Layer 7 of a small transformer language model trained on English Wikipedia (10 layers, counted from 0, width 96).
A neuron adds its activation times its output weights to the MLP's output. To switch it off is to set its activation to zero at one token and run the rest of the model.

Output weights of the MLP neurons that the questions are about. A number n stands for (n - 500) times 0.00081.
n34: 688 487 592 476 578 529 515 275 427 406 508 505 297 439 646 432 721 555 370 573 299 411 619 610 326 555 517 342 254 487 657 451 624 410 581 520 774 386 455 498 670 557 424 375 563 506 242 265 321 529 607 421 501 536 332 536 445 608 362 517 503 651 671 440 628 467 429 587 323 655 465 680 269 505 438 623 590 294 488 415 679 340 514 382 697 677 420 313 304 619 383 570 483 333 670 570
n42: 228 483 492 307 552 383 510 452 582 342 367 472 361 425 434 581 468 459 545 798 610 502 411 504 385 492 536 475 627 509 381 645 576 555 470 506 468 414 515 200 396 493 419 485 352 323 506 531 623 412 670 522 523 348 333 643 487 432 784 625 707 430 673 524 691 455 498 566 373 355 599 512 684 657 463 975 554 725 370 565 747 537 366 558 326 539 462 508 508 527 509 379 424 394 476 398
n70: 708 423 423 440 625 465 552 593 586 623 500 366 296 681 552 736 298 481 550 462 466 492 648 528 629 776 488 607 557 279 215 513 581 766 476 377 406 356 564 564 369 630 318 483 275 462 400 596 413 525 573 591 600 758 693 480 718 445 453 359 209 695 616 375 242 499 491 482 603 650 325 143 503 431 688 669 275 471 505 770 449 581 728 646 498 541 477 201 253 502 478 373 295 411 511 619
n120: 494 413 577 463 477 675 379 512 546 311 625 749 388 445 449 553 534 491 305 545 420 494 304 723 535 550 704 506 647 588 610 553 561 789 479 689 606 392 381 364 352 332 579 637 549 653 152 695 658 663 499 491 446 463 328 681 588 315 687 458 405 627 582 521 744 529 423 656 424 557 417 295 615 589 612 698 426 467 363 737 600 366 554 402 492 166 519 510 375 426 337 461 470 530 581 482
n124: 438 500 692 474 475 458 482 313 327 268 515 389 472 477 310 510 511 301 415 554 269 393 799 336 456 542 665 450 713 504 613 557 446 626 483 367 553 308 257 686 503 576 539 465 420 532 423 611 463 452 359 503 422 375 575 413 301 369 496 517 583 468 404 543 326 687 353 780 444 501 491 375 584 610 550 608 447 784 455 380 789 487 637 497 517 648 405 505 496 744 353 501 251 495 348 512
n139: 567 560 399 520 474 664 560 631 589 764 520 721 695 307 589 404 509 507 347 444 421 535 657 700 422 570 555 503 450 521 653 564 348 479 510 496 600 524 857 439 406 297 518 446 486 699 230 515 504 654 556 636 567 206 595 280 632 590 479 425 334 542 435 426 542 498 682 571 809 602 398 553 698 411 433 563 562 408 534 741 326 502 559 621 386 570 472 502 625 535 518 459 352 222 681 379
n146: 363 516 581 525 475 373 216 450 510 492 644 109 604 749 486 549 514 610 625 368 603 341 336 605 450 397 318 704 495 470 647 575 431 415 525 553 528 521 286 539 543 679 644 400 626 409 396 497 577 570 550 529 669 293 631 439 381 513 264 495 462 369 249 519 481 372 433 780 591 443 396 527 509 248 504 432 658 665 449 259 186 358 344 368 447 497 521 536 507 347 637 429 727 570 630 648
n167: 368 393 502 235 256 268 398 577 556 701 520 480 384 531 623 424 468 633 522 573 476 541 414 415 438 507 539 426 553 614 423 597 431 474 295 456 639 489 681 554 571 873 485 741 346 436 546 401 303 692 603 349 503 507 386 555 452 690 247 671 586 421 708 370 476 752 413 401 601 420 367 726 533 459 604 266 749 482 473 716 402 668 638 640 692 357 596 310 610 314 464 611 742 564 664 512
n175: 415 457 671 476 594 762 340 625 544 580 268 592 462 644 616 580 574 658 443 530 360 486 606 620 450 429 601 662 638 606 603 378 445 315 457 702 597 383 502 385 523 356 505 556 493 347 616 605 504 464 746 432 578 725 372 744 492 643 338 594 466 420 576 340 402 378 454 452 678 575 428 511 583 644 166 183 472 563 447 647 618 651 348 428 493 555 563 534 478 364 490 392 412 641 463 514
n189: 501 396 519 432 645 350 493 307 652 479 479 436 454 357 618 501 430 714 372 398 550 570 392 387 602 682 557 425 632 433 526 473 534 612 508 433 546 645 752 548 562 545 491 602 757 767 392 489 571 533 451 569 657 479 492 522 469 408 486 489 527 436 353 401 291 491 560 331 704 790 621 459 599 228 723 534 413 510 496 589 548 526 445 511 488 408 544 452 452 338 822 439 444 449 497 606
n199: 563 717 393 557 677 553 757 370 354 581 307 582 482 594 396 384 562 497 666 531 669 607 297 395 420 647 372 484 464 488 751 469 539 314 410 565 449 553 548 499 646 348 429 369 595 356 704 467 225 376 280 493 733 468 469 319 451 404 778 563 605 554 492 664 547 733 271 520 484 469 487 570 388 456 533 545 587 743 571 406 819 359 419 386 558 450 700 354 678 591 431 265 718 516 488 471
n204: 604 540 412 619 378 755 490 501 422 334 478 370 329 417 543 442 603 344 500 361 603 463 503 708 568 549 351 423 276 488 554 620 356 582 312 428 572 326 382 388 397 601 398 529 477 419 481 389 705 624 602 433 429 496 537 489 345 464 460 433 462 565 396 383 511 485 587 206 377 594 277 534 726 577 569 508 667 355 802 506 309 385 530 365 403 487 568 656 392 384 448 620 531 606 780 506
n223: 527 647 622 420 435 517 433 391 738 580 340 447 452 511 479 338 360 593 538 370 451 258 587 451 430 542 525 612 624 413 525 522 624 364 413 372 514 424 518 547 234 344 461 464 681 533 485 521 471 685 606 540 596 530 386 527 463 304 755 215 389 409 730 530 746 491 809 597 328 538 421 465 433 332 906 587 450 597 299 433 521 603 331 533 540 106 538 501 570 342 531 733 184 447 803 501
n226: 544 496 684 546 281 500 386 487 532 418 422 537 345 546 443 614 505 291 375 553 536 559 435 685 690 534 714 515 575 395 476 679 479 509 461 454 599 479 428 473 671 376 486 510 518 313 360 555 728 453 510 463 233 487 222 500 617 443 505 515 451 453 488 427 579 481 531 459 524 547 454 318 483 585 696 457 625 382 368 532 415 314 530 439 423 483 545 317 442 278 304 608 499 524 507 400
n238: 590 384 759 380 467 443 513 829 435 661 516 702 348 607 442 625 545 457 640 352 700 498 387 387 692 449 507 444 650 637 368 406 366 636 578 450 519 382 408 639 532 586 400 653 506 464 301 611 790 305 630 347 325 522 516 332 685 814 381 336 698 580 719 601 513 590 493 585 512 629 787 470 473 386 615 623 530 488 508 433 442 343 599 736 369 738 577 438 185 682 458 504 717 479 513 625
n244: 183 261 454 408 592 698 516 394 677 490 294 576 710 550 418 533 501 302 355 674 599 522 464 377 777 513 446 470 548 549 354 566 460 570 544 504 473 572 460 542 460 653 402 400 525 326 446 610 567 550 627 596 572 626 452 351 477 448 623 519 601 557 553 531 503 406 531 356 459 623 489 394 634 469 629 528 396 154 357 538 367 467 605 483 511 599 710 488 601 552 694 230 425 318 241 639

Each question names a token from some text and the token that comes next. It shows the activations a of the neurons there, in the order above. A number n stands for (n - 500) times 0.019.

Then comes g, the gradient of the next token's log-probability with respect to the MLP's output, scaled to length 1. A neuron's effect is roughly proportional to its activation times (output weights . g). A number n stands for (n - 500) times 0.00097.

"Rec", then "on"
a: 481 498 494 496 497 489 511 497 501 494 495 480 491 550 502 498
g: 635 413 316 414 398 402 504 670 482 484 515 592 340 572 632 552 522 489 539 362 508 399 404 437 625 519 428 686 474 445 487 447 504 510 446 599 389 636 595 441 561 336 611 444 548 469 344 521 550 328 501 540 492 549 409 168 658 622 558 329 416 504 445 380 334 671 428 599 649 568 325 486 491 487 656 551 379 301 398 537 399 687 454 508 390 275 450 593 535 428 596 590 537 632 596 446
Which neuron, switched off, lowers the next token's probability most? n226

"spec", then "ial "
a: 497 493 494 497 511 498 500 501 498 499 493 577 535 421 618 492
g: 548 373 524 510 373 255 458 423 356 512 594 321 565 395 597 558 473 513 549 463 338 560 554 537 417 629 361 362 516 602 504 540 400 655 505 483 516 534 505 503 295 695 733 441 209 516 563 496 588 585 567 470 471 279 631 543 451 404 389 387 494 605 367 418 636 435 465 507 668 585 365 582 527 483 504 623 407 590 283 610 488 575 525 572 549 512 528 598 461 452 670 764 573 567 359 525
Which neuron, switched off, lowers the next token's probability most? n226

". ", then "The "
a: 500 511 530 492 488 501 500 500 507 502 513 502 491 514 512 458
g: 646 563 766 512 478 240 678 491 263 489 547 504 317 453 573 664 588 437 654 281 508 493 505 448 583 786 347 466 530 548 363 454 408 485 555 560 432 496 435 413 664 365 480 568 321 458 540 358 537 314 586 458 590 466 555 496 501 464 554 413 395 523 614 532 342 331 608 609 646 405 514 585 511 355 427 502 441 521 376 660 474 422 419 388 604 410 589 502 359 534 612 479 459 558 540 437
Which neuron, switched off, lowers the next token's probability most? n244

"re", then "it"
a: 497 484 553 465 488 509 494 505 501 501 510 536 491 494 495 521
g: 468 478 458 475 644 654 473 559 584 786 591 583 526 318 434 342 501 548 414 501 438 499 498 426 473 478 544 746 514 575 478 563 672 509 597 230 374 492 406 512 411 473 141 524 362 511 577 523 530 541 536 581 461 497 400 597 474 514 408 544 537 547 490 571 678 383 503 305 522 477 584 791 650 537 464 399 349 665 483 483 408 533 361 402 418 287 557 566 533 510 554 579 588 460 582 604
Which neuron, switched off, lowers the next token's probability most? n124

"| ", then "14 "
a: 519 484 499 506 494 503 505 499 511 589 520 501 498 493 501 511
g: 371 642 386 444 382 365 392 363 478 409 471 370 623 635 467 394 646 611 460 402 485 535 415 332 605 473 443 619 559 438 402 258 602 531 613 464 581 412 405 434 466 618 433 385 559 429 526 431 378 649 345 689 656 379 463 549 456 550 575 524 596 543 448 565 291 531 411 634 560 680 257 602 475 517 565 585 558 516 392 335 282 553 564 367 522 367 660 415 434 590 519 330 520 372 552 427
Which two neurons, each switched off alone, lower its probability most, in order? n189, n199

"She ", then "also "
a: 501 509 506 519 499 412 492 495 486 482 237 501 500 501 500 451
g: 596 518 682 506 520 525 543 531 459 338 431 432 477 533 651 580 555 448 649 346 579 322 469 532 681 416 370 349 574 576 427 434 561 416 545 428 469 537 469 296 700 635 412 303 695 395 543 363 437 680 422 444 561 405 538 343 536 416 507 488 531 585 447 424 424 556 645 410 499 455 320 393 341 647 559 453 467 725 528 477 323 502 387 391 662 521 408 527 456 274 301 330 455 555 511 548
Which neuron, switched off, lowers the next token's probability most? n139

"found ", then "from "
a: 498 499 503 500 346 542 503 503 508 516 493 496 498 505 503 499
g: 469 697 666 406 571 464 495 546 685 567 539 530 567 258 421 426 666 503 305 611 551 527 449 534 583 314 525 687 567 491 581 749 372 339 440 515 463 545 788 499 418 517 530 386 546 488 439 643 536 336 412 427 568 488 559 653 446 524 358 588 477 557 409 490 390 357 436 531 503 602 643 438 559 612 491 722 395 591 607 458 335 476 464 625 538 636 497 396 460 474 433 346 395 310 584 526
Which neuron, switched off, raises the next token's probability most? n124

"29 ", then "February "
a: 501 499 494 500 466 433 501 370 509 481 504 497 500 509 495 519
g: 622 456 565 507 529 589 343 457 636 188 421 481 421 411 619 517 446 319 509 531 494 475 452 340 548 539 461 491 509 394 460 241 527 567 198 688 417 564 531 590 562 449 634 409 175 389 505 402 570 476 436 460 589 435 650 588 497 678 380 536 494 371 437 658 622 569 537 558 501 600 467 516 519 483 477 651 430 448 381 365 382 527 419 362 641 379 548 546 362 410 375 488 633 425 530 482
Which neuron, switched off, lowers the next token's probability most? n139

"ab", then "d"
a: 514 461 501 500 500 493 505 500 583 495 520 483 501 489 500 504
g: 435 528 507 585 453 599 544 625 703 584 358 537 403 625 611 435 336 309 565 438 489 606 573 345 484 514 511 423 485 549 372 473 291 443 541 673 516 505 535 555 451 651 698 717 410 468 342 422 555 380 550 445 641 521 403 529 404 514 554 467 425 535 646 444 280 501 631 476 616 600 557 466 318 241 425 308 616 446 666 653 542 471 427 420 621 495 379 601 522 490 344 388 628 658 508 534
Which two neurons, each switched off alone, lower its probability most, in order? n175, n42

"a ", then "b"
a: 491 502 496 501 494 515 507 498 500 498 495 565 507 498 513 500
g: 471 607 309 468 561 345 559 446 408 505 533 574 361 295 427 578 165 507 379 418 533 349 516 451 505 602 559 527 503 541 596 392 546 531 318 571 435 539 406 174 470 402 526 677 382 579 530 536 486 505 536 422 560 577 424 584 359 585 373 349 561 610 449 597 475 565 417 384 711 443 381 432 709 364 538 512 575 503 530 427 452 480 570 580 652 490 670 475 572 530 704 572 539 412 439 292
Which neuron, switched off, lowers the next token's probability most? n204

"ion", then "ally "
a: 496 502 501 499 566 497 503 500 456 510 501 504 500 766 500 485
g: 304 617 234 573 633 664 419 447 577 496 220 532 493 578 223 483 790 484 514 550 517 429 503 498 529 523 516 428 575 645 626 563 397 580 406 629 523 428 462 560 610 441 311 593 337 379 443 607 633 689 329 564 512 399 441 548 354 536 528 488 514 532 544 486 516 327 568 333 547 469 418 358 380 608 477 380 510 552 431 533 610 537 568 419 472 578 541 524 680 672 491 371 496 474 602 520
Which neuron, switched off, lowers the next token's probability most? n226

"\n  ", then "  "
a: 497 507 548 501 504 501 487 471 511 660 532 457 440 508 546 488
g: 430 466 386 462 401 508 446 439 582 446 517 338 728 493 382 389 516 603 610 632 490 530 550 397 516 430 445 666 572 520 560 512 488 593 476 659 544 578 346 622 457 269 610 445 456 467 462 399 464 540 453 546 520 306 438 709 438 405 505 374 607 343 121 466 545 610 547 572 545 488 594 537 487 468 488 552 455 630 232 461 486 410 526 337 554 597 475 383 381 645 417 261 389 482 512 303
Which two neurons, each switched off alone, lower its probability most, in order? n204, n167

"| ", then " "
a: 517 503 497 509 464 508 505 504 496 591 615 499 493 496 496 490
g: 524 590 601 554 506 520 531 431 468 779 349 239 297 516 466 630 533 507 526 573 539 376 570 442 516 736 391 437 451 364 446 477 400 446 540 619 452 513 285 348 458 439 580 545 536 568 571 417 393 418 417 507 487 547 539 343 596 516 445 482 516 442 485 575 595 479 329 455 533 498 337 751 431 481 516 590 657 374 256 496 420 667 516 736 436 490 497 778 557 491 383 422 519 507 655 567
Which neuron, switched off, raises the next token's probability most? n189

"tion ", then "is "
a: 504 502 500 500 507 516 505 514 452 522 272 499 499 501 494 498
g: 424 377 571 558 444 507 572 661 441 556 398 354 437 437 468 540 474 656 497 476 537 502 563 546 312 546 499 557 492 392 623 567 709 445 469 545 511 408 489 448 472 353 662 638 800 487 339 519 600 461 514 518 590 450 602 403 575 422 433 290 535 413 390 486 631 361 450 609 681 497 422 631 521 560 377 397 478 461 229 626 504 479 506 461 637 351 441 551 588 548 567 649 559 131 407 377
Which two neurons, each switched off alone, lower its probability most, in order? n199, n139

"ations", then ": "
a: 500 500 491 628 499 505 489 501 502 500 496 500 501 689 501 493
g: 639 476 741 449 532 647 447 429 433 321 385 487 485 450 432 486 410 521 529 401 394 688 542 373 626 545 439 693 444 403 377 505 254 501 558 488 425 334 359 578 334 374 472 346 540 538 490 494 785 532 541 486 563 634 525 415 489 502 397 543 649 461 601 665 531 610 561 427 615 434 575 595 436 439 477 667 446 556 689 675 601 391 459 353 627 512 364 459 541 493 601 583 457 266 504 353
Which two neurons, each switched off alone, lower its probability most, in order? n226, n120

"es ", then "are "
a: 491 488 492 443 496 417 505 502 504 517 607 501 498 511 506 500
g: 409 467 516 551 610 485 514 697 350 566 569 194 422 395 375 553 616 516 555 525 498 629 591 601 497 628 555 632 478 483 424 550 741 313 638 666 431 389 308 544 420 279 580 382 623 457 420 509 561 391 485 668 481 583 532 520 630 469 674 267 639 443 355 465 395 625 505 358 578 406 537 484 445 506 542 452 487 582 361 479 547 332 505 474 529 500 402 603 565 441 564 631 515 242 513 498
Which two neurons, each switched off alone, lower its probability most, in order? n199, n139

"ot", then "t "
a: 496 510 495 500 500 492 623 495 470 492 501 510 501 519 509 496
g: 431 424 636 443 614 598 511 403 654 606 429 467 704 630 605 429 511 520 491 703 461 475 317 587 594 508 418 649 519 405 521 616 480 514 333 436 545 440 409 563 537 511 315 446 430 496 613 428 397 712 344 441 627 500 391 283 529 428 614 562 542 294 605 564 496 533 437 422 348 597 642 516 459 520 630 432 632 602 699 298 602 520 331 444 574 442 562 575 669 585 354 497 639 279 540 475
Which two neurons, each switched off alone, lower its probability most, in order? n146, n175

" ", then "G"
a: 626 492 497 477 500 500 459 506 500 500 479 487 500 502 500 507
g: 555 425 396 495 504 516 514 479 695 356 671 581 475 337 534 519 499 382 355 311 510 410 426 370 353 500 531 444 523 536 604 384 610 545 483 503 411 601 330 598 595 776 413 432 655 582 575 584 542 473 325 341 360 455 482 341 510 490 292 531 490 524 628 379 599 518 496 552 688 425 666 422 486 403 478 532 601 485 564 620 487 487 447 429 515 770 398 385 491 597 288 670 346 615 380 428
Which neuron, switched off, lowers the next token's probability most? n34

"z", then "ation "
a: 508 504 501 512 490 499 503 504 294 503 500 497 505 513 501 496
g: 431 346 419 420 432 538 609 637 524 452 339 453 706 357 700 334 407 573 529 541 611 430 504 584 632 507 548 438 542 492 617 503 314 515 525 421 482 581 644 351 396 471 251 393 456 484 602 603 500 381 512 500 412 539 705 401 508 631 511 623 596 460 369 559 604 465 454 270 610 530 561 667 327 542 550 280 570 429 564 439 583 502 427 488 416 470 388 422 520 394 420 283 605 239 581 453
Which neuron, switched off, raises the next token's probability most? n175

"int", then "ell"
a: 505 504 726 499 505 512 494 504 505 494 499 495 498 505 478 511
g: 381 571 361 415 591 588 636 556 525 721 439 478 429 412 564 479 445 678 540 484 602 623 657 418 488 226 409 390 528 561 418 439 454 528 521 482 515 550 665 300 644 602 543 437 386 451 452 585 457 567 513 354 419 700 436 568 554 499 769 409 501 592 349 562 435 624 601 315 322 594 535 441 363 519 380 300 343 501 456 439 339 472 536 488 400 619 358 345 537 451 367 514 429 650 430 561
Which neuron, switched off, lowers the next token's probability most? n70

"an", then "ts "
a: 417 505 503 501 496 500 500 501 500 493 507 490 493 484 547 502
g: 462 548 678 511 597 272 543 590 548 456 371 400 487 574 768 457 433 514 536 642 584 568 465 589 504 492 516 593 534 510 447 600 490 417 533 912 418 461 568 602 675 440 325 542 597 414 701 614 414 499 368 464 672 621 482 300 442 314 625 457 441 368 524 534 476 536 576 481 488 630 515 285 342 432 691 501 344 498 598 459 629 473 533 479 467 456 508 564 487 637 407 579 476 385 454 464
Which neuron, switched off, lowers the next token's probability most? n34

"od", then "s "
a: 495 507 457 491 502 486 508 491 504 514 500 494 495 564 503 493
g: 520 521 633 462 512 638 547 550 522 692 309 544 573 554 580 426 241 504 554 421 509 526 512 531 519 361 508 657 565 332 369 719 370 555 576 543 371 585 510 367 684 454 535 664 346 472 628 551 471 268 555 531 470 666 365 493 427 469 498 661 304 514 596 685 485 655 498 518 568 448 519 399 509 682 502 495 557 461 469 424 493 487 407 347 523 808 493 321 531 486 483 363 430 369 443 383
Which neuron, switched off, raises the next token's probability most? n70

"un", then "ic"
a: 483 458 507 503 491 499 499 511 509 503 497 499 497 510 500 504
g: 475 488 335 501 662 423 387 429 507 444 425 412 358 250 616 535 275 322 495 481 374 396 507 368 400 531 414 667 540 484 456 279 521 425 511 520 507 456 633 645 690 504 644 627 667 330 292 636 562 444 498 547 335 534 406 386 416 684 535 501 455 518 510 587 482 341 403 514 558 595 539 620 504 521 533 463 458 630 599 560 522 623 488 462 536 561 434 543 428 467 526 793 482 639 732 532
Which neuron, switched off, lowers the next token's probability most? n42

"a ", then "posi"
a: 491 499 500 501 510 509 506 506 499 500 496 566 549 501 506 494
g: 332 606 194 472 473 191 369 588 338 697 487 345 556 498 719 469 666 605 488 571 509 448 529 492 536 445 486 451 393 462 545 447 483 570 459 423 509 580 419 553 562 488 417 546 552 539 617 482 581 642 572 633 335 623 572 538 488 403 365 499 470 622 379 533 450 642 392 451 493 485 501 770 478 543 674 573 573 255 701 463 374 498 567 606 520 427 576 316 559 519 534 580 610 356 507 471
Which neuron, switched off, lowers the next token's probability most? n204

"b", then "ore "
a: 537 472 502 497 504 496 500 511 519 499 493 492 502 498 502 497
g: 573 519 516 506 443 463 549 424 326 567 366 415 437 466 269 571 546 375 545 294 541 409 429 470 462 750 446 320 541 434 610 399 536 429 346 526 508 399 236 548 526 457 624 484 554 503 552 473 388 509 632 393 629 410 612 592 687 849 640 520 521 493 490 387 464 567 693 454 333 557 437 372 491 606 510 422 586 498 533 587 483 416 598 416 304 392 371 524 536 611 541 628 605 505 549 314
Which neuron, switched off, raises the next token's probability most? n204

"am", then "mon"
a: 490 502 490 497 507 502 512 481 494 509 496 498 488 630 477 500
g: 190 404 259 615 496 540 308 532 486 524 345 422 490 420 457 528 427 500 507 484 374 418 503 599 380 509 441 525 601 537 648 376 530 551 419 570 584 555 623 413 413 480 481 600 611 502 671 377 551 603 522 651 473 625 609 555 504 470 580 424 439 326 415 509 270 586 585 486 579 599 374 709 587 313 512 532 444 476 782 421 551 492 346 357 567 468 741 509 450 366 563 583 523 542 687 493
Which neuron, switched off, lowers the next token's probability most? n238

"and ", then "op"
a: 497 499 500 502 495 508 505 507 499 467 530 500 500 501 500 496
g: 537 494 563 617 408 245 515 534 476 485 535 566 657 451 562 656 825 411 534 440 393 524 583 522 612 239 447 596 412 530 397 527 441 472 665 477 551 478 475 674 609 437 515 368 522 479 528 549 619 421 544 487 304 421 625 297 398 625 510 420 542 486 501 577 274 433 572 516 315 297 352 616 473 456 555 415 511 538 365 458 457 438 455 448 232 470 275 562 397 493 591 587 583 545 529 597
Which neuron, switched off, lowers the next token's probability most? n189

"dep", then "ut"
a: 499 497 606 486 492 500 498 504 500 504 532 496 580 544 479 506
g: 445 405 529 474 488 732 475 510 425 775 550 350 577 618 547 414 498 482 579 429 496 432 477 431 490 471 427 402 393 544 469 506 590 497 630 215 585 535 447 441 500 793 667 483 526 515 506 717 519 601 513 426 382 590 329 399 598 644 532 446 441 494 624 409 600 428 594 533 456 376 407 407 646 378 433 401 492 439 306 676 495 675 556 488 515 413 447 354 364 582 692 508 531 770 493 522
Which neuron, switched off, lowers the next token's probability most? n70

"ed ", then "that "
a: 479 500 500 500 505 501 510 472 499 508 499 495 505 503 501 474
g: 402 528 496 604 597 510 435 558 524 455 485 519 433 502 357 355 509 450 487 640 511 470 527 571 452 465 430 443 549 389 538 455 584 452 488 607 603 488 778 261 562 574 600 422 406 487 478 489 576 471 374 491 607 759 615 752 489 471 568 804 547 586 563 482 578 742 598 411 687 477 550 565 463 661 596 430 461 675 459 434 528 589 511 461 545 217 533 324 254 585 404 468 446 578 414 464
Which neuron, switched off, lowers the next token's probability most? n244

"aw", then "ard "
a: 489 494 502 500 516 482 502 496 519 510 500 502 490 498 486 497
g: 653 568 628 442 364 508 646 521 422 624 382 509 470 572 537 383 315 409 615 356 515 509 468 526 413 751 512 562 513 546 504 431 321 453 498 421 494 480 342 320 469 376 739 477 447 478 654 448 392 394 787 552 470 389 608 431 484 105 533 449 527 503 538 509 564 388 624 608 413 555 427 570 458 406 363 429 530 633 479 426 342 562 430 433 452 396 507 420 445 471 361 434 495 452 624 671
Which neuron, switched off, raises the next token's probability most? n223

"em", then "ale "
a: 509 502 577 495 516 493 522 506 503 497 503 503 492 559 853 490
g: 470 584 805 537 490 630 390 571 427 428 461 403 486 438 442 446 518 560 635 481 419 607 217 590 558 295 414 323 374 516 620 313 426 613 479 461 471 388 428 582 445 489 563 495 591 385 695 410 463 572 444 506 576 411 770 462 507 341 498 432 496 607 339 451 612 346 484 433 342 609 544 354 399 500 641 576 596 564 495 465 623 363 561 576 487 433 541 418 310 605 440 348 563 665 391 449
Which neuron, switched off, lowers the next token's probability most? n238

"es ", then "loc"
a: 504 481 491 500 502 506 506 508 496 515 562 503 500 505 502 494
g: 418 486 577 594 585 470 588 597 616 178 579 394 622 700 657 561 411 573 598 515 438 589 548 490 579 465 577 182 487 579 555 432 528 646 460 630 643 610 662 457 500 519 333 589 512 525 365 473 361 511 524 448 532 551 355 493 404 534 491 430 567 545 567 428 343 229 498 607 733 499 294 513 556 421 452 560 652 528 583 494 564 437 396 285 583 595 585 430 426 551 577 413 495 349 516 430
Which neuron, switched off, lowers the next token's probability most? n189

"ab", then "il"
a: 477 487 502 507 495 492 502 506 596 504 501 489 505 473 504 508
g: 516 449 370 406 354 441 687 422 437 714 475 538 746 533 579 519 494 555 424 576 580 531 426 409 458 441 371 550 604 474 455 285 688 524 470 495 492 529 471 311 483 414 566 385 592 610 626 390 290 422 477 534 458 728 706 394 455 525 740 490 418 538 366 489 627 669 546 509 750 596 412 515 601 339 472 710 508 514 500 432 478 456 600 553 458 569 593 591 636 418 450 690 584 409 472 444
Which neuron, switched off, raises the next token's probability most? n175

"iss", then "ance"
a: 508 488 385 500 486 488 548 500 508 501 500 498 500 520 493 496
g: 572 622 387 590 601 591 478 528 524 353 496 476 359 430 595 476 626 592 558 569 418 568 479 514 411 324 580 662 519 646 542 649 545 426 528 472 738 427 593 425 445 397 628 509 506 296 372 550 604 244 573 545 595 391 632 638 534 718 539 536 581 683 538 435 583 394 710 493 468 284 700 607 550 514 493 527 339 408 515 487 400 548 435 551 679 478 368 503 369 406 667 592 468 338 536 407
Which neuron, switched off, lowers the next token's probability most? n70

"tion ", then "on "
a: 512 500 500 498 464 505 502 506 487 499 499 526 509 505 496 490
g: 663 469 542 402 459 464 562 514 577 564 485 495 468 496 659 572 425 646 515 354 539 458 424 521 464 575 560 586 486 364 309 505 617 563 301 445 499 480 298 396 516 416 672 583 440 524 605 518 538 270 479 517 633 291 442 369 486 509 818 418 452 559 487 511 410 569 598 613 513 526 440 477 384 498 549 302 564 387 484 663 407 732 378 476 365 210 449 565 619 401 670 601 475 369 514 382
Which neuron, switched off, lowers the next token's probability most? n124

"ir ", then "For"
a: 500 516 477 509 490 494 502 501 489 490 487 502 564 499 501 505
g: 432 349 514 545 520 313 554 534 499 513 471 291 360 462 672 602 589 577 545 521 367 492 428 545 551 466 371 370 520 469 227 555 533 435 456 458 576 671 215 401 591 536 506 583 608 437 573 510 591 546 559 541 572 399 521 619 342 271 604 442 538 453 305 466 553 677 585 494 583 435 404 525 512 336 654 493 577 443 601 444 383 604 267 619 500 321 614 497 551 490 426 493 372 248 602 572
Which neuron, switched off, lowers the next token's probability most? n223

"n", then "od"
a: 497 495 498 489 505 484 499 507 496 491 566 507 500 501 496 492
g: 436 596 664 499 563 641 621 640 508 420 573 690 826 496 310 583 580 575 379 578 392 483 489 421 451 378 486 468 535 572 248 557 629 465 259 462 486 450 610 571 578 322 555 451 438 496 411 580 539 395 565 593 450 737 623 350 499 320 382 532 491 618 515 489 596 431 639 451 562 668 642 437 447 334 558 647 568 559 646 564 446 607 340 624 496 502 392 531 506 465 565 573 444 409 388 514
Which neuron, switched off, raises the next token's probability most? n199

"was ", then "t"
a: 503 503 504 499 504 518 505 510 499 461 500 497 498 499 498 492
g: 514 600 655 619 369 778 496 594 672 530 443 497 451 641 737 301 398 477 386 392 623 350 617 339 428 274 603 597 537 534 312 527 608 477 412 602 538 489 476 439 397 461 522 538 354 469 496 636 462 524 594 416 406 472 602 484 638 628 178 308 447 352 384 506 557 410 382 410 571 552 512 553 531 507 533 328 492 529 549 428 513 497 475 624 532 433 510 345 525 638 378 441 557 423 414 440
Which neuron, switched off, lowers the next token's probability most? n189

"of ", then "L"
a: 502 505 502 510 496 575 438 504 497 503 499 498 500 499 504 492
g: 318 515 504 503 551 493 551 423 646 462 267 515 742 557 550 398 349 380 503 677 515 552 363 318 528 515 436 390 528 684 583 338 509 609 627 358 545 483 516 669 376 579 265 509 599 539 609 561 446 561 384 552 461 442 554 397 570 315 469 545 500 490 698 546 610 445 635 401 313 526 456 199 497 433 343 478 538 438 649 592 566 502 533 508 414 561 468 545 544 430 422 708 478 318 444 487
Which neuron, switched off, lowers the next token's probability most? n146

"the ", then "int"
a: 549 505 496 508 502 513 457 511 500 503 493 490 498 502 501 500
g: 629 567 500 581 483 265 395 609 599 621 585 469 427 604 497 389 587 590 562 484 514 331 672 504 499 172 564 633 432 448 581 708 559 445 515 407 495 509 511 601 686 489 672 564 380 382 408 437 673 522 497 504 439 566 424 693 472 706 362 436 534 516 337 492 405 536 498 509 615 513 478 737 476 631 520 443 522 741 410 456 555 457 579 564 322 328 388 608 535 521 423 524 481 329 558 590
Which neuron, switched off, raises the next token's probability most? n146